Layer 2 of a small transformer language model trained on English Wikipedia (9 layers, counted from 0, width 128). Numbers have three digits each and are written without spaces.
Take only the direct path to the model's output, skipping the later layers: a vector added to the residual stream pushes a token's score in proportion to its dot product with that token's output vector.

Output vectors of the tokens that the questions are about. A number n stands for (n - 500) times 0.0027.
"conference": 509369467475355586363325363535481328395542525512341847384593519605455588587500483655251325487741488388259210806543477552681558488578474563352677636571593207513334586763676238650252678443426570461367415591353262413271312556453239517416612629221256303032323543376384405477622569431572655259603363563404283426557629336500675917692310403476526425549395619755451675627413095426596433685666
"sum": 454486588647561463412415274539430447512436516506331531677616363482448429646500466468524533498595444408440401525631488513482468591364633441350617530275417435426630473535769619438431645469561620497206372455426418476376430558384327609460737531518479530350410458505602425515581693382554671474476569587448356420435350522477587435349481346560432386654424330399453554512508520455683440605509
"organ": 517396441456615686323584519509419523265471557365465631425822456489433462444500570657486382475632494399409290482659510439658503479446443423506571554703564281503655412425580569529568412398438299230271444491393500659507621491281283350500631669413442318396500371443586434523458550463595511436433409559342418400308774474518451520640562562372272497645297500452579682564400361455783470596607
"rated": 677607612489364659428470496528585773273193680386274720532212696579699469234500698666523190503481618291333151646552275395790491436592382720294767588438537464395785642767679435471496811539367541421377359570383447687625452561370227610531516482343412489493232779748208624338538312636617261380512650624451486444545604391374659710627495491556491445705478505559582566366558378489308452650571
"ical": 408636342315447509394530454460556492425527765519274606554471336563652419433500504727480459579300732283542427432646396391365378399421761340489500641598610324321440587598351452673588785531429301488366291360251579339422579629378117616378485571448431469461674539621709492305577678448375578605307466519331312368351629505511805538657566418500393423545488684343676537423486288418923594549309
"a": 765556416505524525463518520445431415436429370532608408350619358554532639596500303534506566395532489313462395454644557600343497538402610404532551549386402687370472595422677461368295484374389440691445451396461644352580538542537491527625246394455616599475422485413509443460447552455590381307361381515433593477521496516611428511489366654406548497227401363409531748549508419714589519487464
"led": 778621347500410491469326464524543438532322464536378587584487617433777513456500582538465516528460528523224317460589258459674508500454703582486637658745549512179708404626559536484549619631463426564321236507438504556537493337361210286625846623389558495463731503349270391454500604556345398602596430708311684496663430456634648603316413577439582315516527459593265620636645327359379486503616
"Gls": 519507433450557610195347333675391313560353525475198864429585395444401590476500523542488367405500517399405093816358335431571585500446542537457532504473672178221664382440528412762521480330657539572219348583281475404407531514438184682547500621477565180388640419734496370450625476620433713301541294504523589419518575456537483766514425463379459515430450587520473347427503483394664593728528
"=": 431620540480542587479606309465560567522352377480591655462573327544550577503500677392371568465577431457390305449574500418567807497568547665543475526651648478317355497422500443578533547332456542323374735344539735678500514553530295527400404470450467363451386520414381572526430468607494673527544556623427263452547362449393635439353500567410387712500451371450587475445595222463436606563516
"ments": 529355473524540630289559456515677340179256516429266603537326683522346743281500537409394402603275439541608408451512470447695783735582639525610855425664460441574333578783865296589393430495403399620431360475511555408488650447739257661627744426547354527270520612537259715424680438546524487646489567564454492209307521177566663534535568508669394576504345673731479725371630290410575575395623
"ß": 645293312506735509326372537483500345248272590438293473732626605472625386536500303444368449536496511334500369492429401392713644363424536463341859388891541410443661410466547523706496352379676386466340642520646228573478586619467229466283668481384490505164540650548361354503695682603407636634399494556481465605562424183510538731441659515528477482685523379586602682412400276412512355500512
"ń": 361387422277550561446415525500490285263387315439370513587698658488640520619500500407508356539640431651610203673634317493640826547639471441518801668675572392590632269706590487760462555385460491605274587740452504560397622528455297402500749478513435451082393596513389480277525556798636553375325577672458473416678551436460496629347702588490493362450348529709519532561408465413803503526576
"www": 459553500493687689362352513504480421576286389569585709557585790662492464495500576591454271699640229427438363674451444356713786361662488863406735487463711347554527308454570231480546567367390516428273701369372475648487553587530221744528650464457291266190453808839446284421622337639611686363257661627336537360525747453512399430397688293406384697523610465687185589541195307226641410705433
"day": 301442231347519632612536536500515439544284608577328492451673547522544626438500508655288369568640625609664346744592254504444724230540685639564595532475439370471415624505605310546434775602541368630547470518256500263690763399389304314641573542632538358231560521459813364566378482472633934453858489611453457522536589242770547836384653661650709373395496519561244643491585315290509423426595
"ple": 568444339633585803558491349529572320485254558490294532577615508556500431579500358556515433576680460270417428550532441415564394368713568596269575456654436460319457534376481605469424662578752728749345516603444465557486594582422157389585698518488266440412527368487405556509638439694518454435464308517320445515556753598633636598671524524845458358441496567489375440471559397387587617332504
"---|---|---|---|": 511572265518461719323484301660561428291589559383593723583533778605577588601500518527515374524559561385577530543580581439579726390580443455395552370504487462269548277529558672620411368262494423320479533513266196539388420616496374574516768368429440577198528476701504289377703382428330416604483437399690500276451344495359546636262516388510588357714496646569546410537587223509496453786394
"ert": 675258246438500706478306404529228521414497598333548500516510338683250625350500447510587371435701539494269471477507589471497460378577567526537790436587598434302504463588411543592428410430425545319236604344546598654639577546516225589478517493596535366390588450649504441509655602593486619608370449569214689614362699449601404407449453354549518662335327613720442777532463521297489494581633
"\n": 432517591294422497560475597543565408715620407543578521434656513366482638431500715489482463561418525389534650478556537568429430596461477619517458398590383382382515525417528520391694353665510630521554445193519513487260339481277592373490391229657570738461449481516453441490554358417558529599476485425634630598392489573429347412532419445629579509393569464482515461509505589500497610497386
" year": 398381288365523287503483587666421514616359605528387707388482526383497579546500590511491367588447594451457258506512639340521440434337435617464537564568503533541356660650582447670465613503450375433553549618516654463423431540532536308454489654607439466543586438471543339316576360486466614424505624528427339472713500451567464604423570614484578537479468558352446303324469345550644558411637
" electors": 474368436468599747598465302640388444527488466540274746624457489392534438459500414630368537554665479359436356686583289574597628422625533551494794555410635460394626482583510536737565561313631299317464400652479603606437538568567296699528646516430544346411271463535395423539540586554617514500435560516341451287645684408560529477419585384441318550576634677523348651331441507543539331567500
" (": 600490649375359515460562538427616566588538589510566412432640430390600599541500490483575641465402589542527548494435601574470447611391588490729368443482344438612576475412633523528611569646483467437580456438620517489482356512529528505610455344618628612628607498467565497516447428451513469671467549510650537595622442575384415366606454543638642596497500503565613483671521624611400552566455
"vic": 426347599511633519412416609485503516391413304346434524524420496658245342539500520399292597419539371414420473625484552460684517449453503500583538392691568442460574532571614566529251577518646361513136384626512309507454479577434247627664709460485506600255513530658493462491594635512657392382330608432419561404500620153361620595297562536536602423383388383490346475490389539492712594677692
" Released": 570343633315669487504299486563516464411301597574346683484523724554663652403500493493432462570421558418446470528464363487500500480663626634490567528569768534471522458516721649762578639275417594361274650310520476644489573490275420603632523723321323324128333419444533187487617379658453715519651381682478350402608614447396541496522597500550576543743266520785485631333526542500615550471755
"ald": 512564297245544591307414291533446484513265574520457522323463486496632583331500250526437296443504667445349433526841274320449450515426355605664639645663530525361736523791261401562587530347787557471512299669300599622572701439437182746554525672425433473083383645526549385482655548442468273488556500504376504447602781297482602578485717392369561635504533681589356751512327505370770526711373
" Representatives": 583475581529556593565291512514394392594491560448316772543546440574511419338500389465458418423507638659333487694494384541611735388443431698458657564533687487345487575665500406672541564423601323656420435480588440557425500518573352433416582437506350252338307453486465254517630551369362424481532429599429386316579670185599579511317556444462333586342426728408389563397511404384339486533558
"vers": 279469551635481405562434233561739566231421574333425551656525354624602456632500468556325434503565612637306421511553756373519471584456512578514555293762555357397597557520745432454414549531561384635196516509536332602591555352667274564375811440426209597249497547637412596581431451716510554590474615434353369435378429287643504712555574378503419472471374492570397644367356562444579552603416
" etc": 478428322336662654384432578540391304296596549458446689628457553407344532504500445470481527373602537608461336539496275500477560563681715451385640602513355575299415542541492211651541508367586615592156418420497557531565497605424438394545789390637523462458531639598424397532639566651450568496383190529666624516751710404467818557575601468490569784382627690561587624478294466183615520494453
"gin": 640629715390228638397394456487326398438534536540306525657344585570543368600500301461568493521466561534548301624631416631565611573278578474440677347631500579441595315610511603508455644412628540413245410601449377470647566619511440542534754531430519618231523434800251620329595582735613595461388697554475450369459765546593429766521508462599535375681404512330540497479463452470443471646631
"M": 571553452443522537558446472428522557514688403378502480439549573632542556488500609607374483398483445500411435515624438446524537580528459536608362543441519612473339569364460409411550488595520513536417597550473540635344481460495377425420525532472529379440463506547459588486414468357587451438442475624599311442546424571421456430481523565317459478545327487488563579422484432508597368464544

Each question shows what one neuron of this layer's MLP adds at an activation of 1. A number n stands for (n - 500) times 0.001.

n43: 531495555518438435454546513391455529390510490562443422396465551515466388549687480407526358417544507397558530677513420406480482540522564471437636570485508447484487368460466454370383512575597520583576431468389493605471498307529583432507436664525487486575565556468444458443613365444409590677393527519619625468434577368573601463479566567626656558495633436581551599434528529457549564474443
Pushed down most: "="

n17: 558505457470405454506507568567596530525461454587461438319373397500491555647255409497567538341494600490420562477622477439461438526479506528426528670480522388490562544527490488500415419518551429563497472476506325561460601517554555421547502467291459481608507512527481495437634443593494525620458459550487473548501495393493486411530399615498527638618457475431344383457472376605570410602431
Which of these tokens does it push up most? "ald"

n56: 404540414379595505536542536537535395527408519596408452587603515266518513562493587502450423366479512422608539493627479593524594476415512587475599458348683537515520594366301649584547464433596347442470601495516515554590497322575479523472525414467451541537495460478512465514411555520424516411460569476516488490452523445405543412466496442452483418465454599516539475469448610605460419453384
Pushed down most: "conference"

n55: 613587565607593377449630402484459544428496354522473499599550574481600488434428522481442508485591557528362426541526439419588635667451504438645498550571576677603418443560436460442457422573487559552556501398517526542520401444532460410533447428582473239433508543546411501528528459514503483397518574451587335412522596646581588508401398476503753516519479446511492510508590397515421533517536
Which of these tokens does it push up most? "="

n132: 413466455539454384463413374561634481681389544649394388478481533427441548523520501513616501465501483506434347470566409453489585612671405609517507528601520453435524451548610576485494459519498592448586388539404516548485538375391452418524685588551577476485531493523571494408522463602431512381478429252556448599561454444492385580403580530471429551340410571459469628484552475562657512499503
Pushed down most: " ("

n147: 429338535257520616457395455428513544401459391544509402589449363448403411674503427490444497465453566556455436661445619484522569343519403420599456424518461600420514585560613590495608461478435483511426454423515400418500572586504471597455563510530685571560423498486421557442484491469525555501441563387511585451527541499415522640468511553529600459555401407385587456612452533459579583454523
Which two tokens does it push up most, strongest first? "vic", "gin"

n19: 530420545430542687574473565519579475586382554485403397551577533493508484455517559510499505303607533595485396405552537624467469409611540604459565494631541458609682492556526520640537583572553470597460523612429486635560455441363522520488459353481463562535411432556439516535530511538496555535473574550341487471395471507394449510521511419340549465514603556511497524528461493552430558438528
Which two tokens does it push up most, strongest first? "rated", "ń"

n61: 509481383504544456643520435483401419533422506622465433548569517457289486555581471555500481544449547553388639504456510629494448558499464606463448470441640611661538472586575543506594535520417432405489458386540435433586336490509375527415439403460482443619514497496594529412502558418407538504563428581448562605456578483476555576422598362486448513536638632394598435370478560526486574509578
Which of these tokens does it push up most? " Representatives"

n74: 490432417638621426566570616401347678501504477372485530381406552537712554494571459544360511604447420578567495560536589462547548539467448529522436432411560411477572459615472425402580398605614532556629451524529408593520489390488378555711575598434351428533549645605430507396467540484484602489647478398401520521536542477519555652465599462423502561456415584480544542455574504379531487517465
Which of these tokens does it push up most? "ald"

n12: 510545559449472483434431479566548547540547577432416406501555514510581386418540343581544432557557460415566755479414533482537433487459625507453853549584524535509499553373495618647523448472445401598465486461469501508498516553485597445488415350444396596546478372420520395375449496616428560589490619552599436511351459561432390520453418552556455568548540458494483559450438416511516410483425
Which of these tokens does it push up most? "ß"

n130: 505492388481492499451567331407649741596377508636449398560460573551556505555330602681397541547524480491491550431423405538390424471493380520639612657554483326378404464476444480444503600510486402621396459546500473412472474548505396562451406348578557501358427608489432495427505522347439455439654445548560435417541576475572414392389511646472564484493528347595422572492394475541500607309476
Which two tokens does it push up most, strongest first? "day", "ald"

n33: 433466482355513532540522454451466595501383580384468422481374427602527486440584414525512495592447415474549598541573492503535533375483525475371552557441534558584340459497505572555429527401619521436596559535503506418666562545577661499549448449453647486526541569494527530593351578416437553466634484495524509425445712470480490544472549536567450421458337512502462492369509440517635405612408
Which of these tokens does it push up most? "day"

n11: 521529461457333500300328484468359518357639562468499479567372559502565536484573393464715489592441524489455495496586427557416550548418441459466520453526408370548545628528479498553504537456478394485384535485463630529496514592407531535542569502398631486485509467497527563503495638656527496633504610497537360509453547525443392421528455592623379499487544542432398510600438484538610444620305
Which two tokens does it push up most, strongest first? "gin", "ical"

n4: 416481543498495564567581535528595579455583594473420536480464450579428613457757519378488619628516486579541393573603539579407514453515546666502557488372474568516435633522392461487461614655403495419580532578547408433490604574531569596543519447484543501429488525509533487339458406526613568534515477490440498579560560595653532544485431482540531381478463476503598563547533525484462579388476
Which of these tokens does it push up most? "day"

n52: 561560471427536512471416490357386374600480517515367510437381528503592571412465441368543435567513506492501499500423518524492506427524580430558512471609573560586532624537511402474322596598535339476416511466529548538353554589575433594482596397624435391468529473334337449532399459482581569418493518617332410326532518416575447549422634500573484550454661344580511630485557598558560536424566
Which of these tokens does it push up most? "ments"

n157: 565487573613417621464542479550396405497487623421482515460539556544398510547327440343531543422536546462520496495507590618616506412463428435423502511541630533397488527372475501523501382488320448374399503573483457499456531440599588431429500512566449480612518375405642598567491569620623524432518529528440466514432583525617512427506426456262615518571433372387560572440414500531571458528559
Which two tokens does it push up most, strongest first? "organ", "ert"

n180: 522537395448449565587426424517531497700551541511566601454513440492484556531649478485546547485563337571378490531299429599516445538651649494520402595620538356565534644471449586682570357430474530567458506496443523413478553446464566449540529477390520500528523268452522435503568476535478472479655515512565500596527518618516516587481456555716523479408488479524423422568433617473471543316594
Which of these tokens does it push up most? "ple"

n139: 409504473486475544426544512274668474585450457501533584423517393437505459425462622493530477405407447455427464382566489484459700672436395438693493518350466451437397551420463492530514434472443478472618580466391564533430431497511569436479496494473483556528299537517417525615550542579489456475469440512540436579302345507420510565494445572463543467461577409444529435501559509484371725365553
Which of these tokens does it push up most? "="

n158: 546549448645501464562439542534578484483534493575508413488638491439501438678524437499511431532564587512401496497545584492471368544462531447597445532516508450469532400574358468675559475430547531547480493433461416611428632454447567421426500497520648585542437486487478476457730595372486364495419490513438473386563589561321444559576551490489570386577614528538459550449434545537512547483509
Which of these tokens does it push up most? "ald"

n163: 666678543542455539544419611496571500495506510493508406569403664419657486608507614620611520502555531528522465560525475491574444480475517334520517501443452429648476513527565540449462570427508461513534381474533470593488642411400501408574347525571448422522478526502566505563653555430619469500538515534470462548380434514511609525611546548583460540649450469523463546510336446475560430377565
Which two tokens does it push up most, strongest first? "rated", "organ"

n178: 441532538536485592489517370484544549499447514618408379469420429492628634517601373512537410662429392454621540478399519534484343601486589611387457464543367492513515511428582457465507628450543463543422491586489591599434419495301406550522542585456486589453542366539489580470620607509619557518480401429470570451400512486507388595572459469569597521463583606552457562505582525349430503433604
Which of these tokens does it push up most? "ple"

n160: 550541484572623387487488571494592638423463513455543439469598543623450494490614472462484517627557546445459603444596610457317518514443491443659412482427431453439422510526585521525422542495323429551435518488491626623414486539497636386475367567493632502487549504527440416528551614514558498513593581563567569571432440618463581456378521461414464532478515411460529582503600578530533625458597
Which of these tokens does it push up most? "a"

n41: 484511505502493426493665474515488419478440473628604578492498350457545533559348507433454596427512441574402395633634608524522484452364452442419604575513450380487379587572365429617558472557442467475522467453519533539476478422587566349603377596508513527511580449672503512457542597488585493528605499466487630579533456478499499447450494474528424470374542565607523447462507481530503495408481
Which of these tokens does it push up most? " year"

n103: 510494423613266483490613528505563490610561344517466715459393501555560568575328492447511461602576422580498541553394536492585394556367553494260597626668561505483471653410454382589496509498427453420375517476450451553335468358512433506546490540514528274642512679622470416565536543406466490582626508552594540351525450407547574553474530523544599554404503465610486427415449407583564390427487
Which of these tokens does it push up most? "conference"

n143: 475534518471539394563473550438426484485488675563518597498360495513450475564466571488438580459311549670502531443487510518570465501535393650532576328463445703469460448642461523715440522562558462429446488588518537463528355487582516512471437405567513457547467438515472445614508622428539461542564411527391452554509473442570600466451581553526497559405490489488410562472475532365361487440620
Which of these tokens does it push up most? " Representatives"

n123: 461532438444588481521532505559410528460491524551461406595548390475464513515466391551628460594559497536341418508618507417454456486454637465481575495612664497413425609331521417544526550485434564548450460573390574449513541426405613416387477572493525610532449537523524493412668585490425494593514482593633473341403506585446381593481430409516415562545555567265396231459483601494477444501575
Which of these tokens does it push up most? "ical"

n137: 384431501340448463388542437576639485542564391510458495542525592551546560360357497417464481433571608524481397578449549526497551465476410523553468433415594623435505499358536598715504492494483494553403566457507436403481671531468448486494432381486459510571483455543466415467423523542593470516472430553562425529511541493523525579540532567435566486526636516557491536416384403569618529656420
Which two tokens does it push up most, strongest first? "Gls", "ń"

n121: 590601423508382455663511494687661514646610457456473502531449474430537516543263479503431445371435535473569579387573529453589530491587512539474419680617593428455574501462598555563551614604415483626557474646484483513561524580425506498453545561513465509572621560482497521529496488594561510451438432443408414505441565538545536628442388443455601449536497570532576537594532461522377473403553
Pushed down most: "www"

n107: 485638487389544498346429561606430496548453417633430521427570479597564548481479443562463554437468298535512502552460700602516494487427541566572520435503562622557386451479505512704493448469484541512477493477521559578610516424497644476512455397380541523529412463441534448477570381476567626414534447494367543522598409461549554529595564410453452478394540286497509546593499544515514502413454
Pushed down most: "rated"

n7: 422453459504363572524585558462455492540383470592303395402381579580512552551149388576506360531430500617524487416452442586524535517521525376451592505581562388491416458455513508447574418545585498415384387491447642438495438650644406500441451562553523486375444430571484564438414512461576489409443501486563474373566568507513414479466592526484578657441385477491506496469571455650502507569417
Pushed down most: "led"

n116: 391643514626449465521481480407611483425499358452493569430520469402536407521415526393382454437442408683600475393511473497511410641427552615607493432464429414477504491460511455558488506500367403447485588444537536491609518385652557450510576488551573520598544489353511436520591471538327508404463565540548473567490534393467557466455438481576583451590629426558615423473449453543576441447709
Pushed down most: "ald"

n168: 489530423456474609438573572456565621444606502536454485450593557585509476527344518538542484436528548558605526520522545557507550442450496430400595426450419531483593460442614433493589559564535466471463459548470689390601397526417450544538512689583472410459375474564533542540596434517385460396353455526428602439394510444407526562493414607479519529387486545493579408501752517619547529588463
Pushed down most: "ß"

n53: 538451418535508541397534536413542492400577449541496504525463436535416561457475582708541461533496616418460491438514522508448486589281424390516455358608553314424464593440515530253555636515637470399478513461482375563429348418506675507589623533483542413397623601593552533506437494467534598357465449695473460493530495578587520488361622419456503588452585538462486565594577543560696575415557
Which two tokens does it push up most, strongest first? "organ", "ical"

n104: 532449580400570416478470505495578539535380492409514521601428442485432479398283584415517494469406417555441429427407458511537601522519513384524661471516396628589496432515540456478600525480507580642456420489355384466513534661470397441600457461483406393452526482557598492423478550532649546590483485549504556485437412594407494555514422468635518556480480538625654613436552564450514478405468
Which of these tokens does it push up most? "ments"

n127: 446476457411407580414444470444681451515411535533473533439460371423516531580566509422540468493377462437580376536449668529371486495360612508412529608576447536524475662533461380522439517415500498544567666486667404432409436440475526396485478401609483528578517518553427473389531429563602566489580394440607480487434466471491549450426475534396468549585466391382442507494451492423583342474613
Which of these tokens does it push up most? " year"

n182: 464615503471520505517412567526645640552445446557565495365609587508527473487495411564522545450476476386528579562466472401500414508472542693624590416440573420582516381464580673438527511448535505536449556419568473613552572643477490458565493506536425516407608435524507384644546504487489699566474431552608517624500586460498576605462538499508479446474464502489463417553519544586501636440556
Which of these tokens does it push up most? " Released"

n54: 411622455523508455503623463505468573408503592530378625493546539465517727340349672489362481460488400580520283538441634543479402473558519362558514491563405425491474426423440512402531554498391589346529660466505517574522471598634558547580428490503408537483429477500505448549458568583479547447585486597544629535678594521381539420419461633464463477452417396475338619499573553524425586461551
Which two tokens does it push up most, strongest first? "=", " Released"

n170: 455502559437516480583561453539467385459519529469525500477465613419667447523481362579497504474588491391566547454525340564608519521549496478622523519527600539543481483494396480511506497453548509495452529470627397493514381466567360440529451421526429538451543587504445575598410542385539426339412368489653439588498418371539563537426506539484462600626501453424488586510450474450451521566423
Which of these tokens does it push up most? "ß"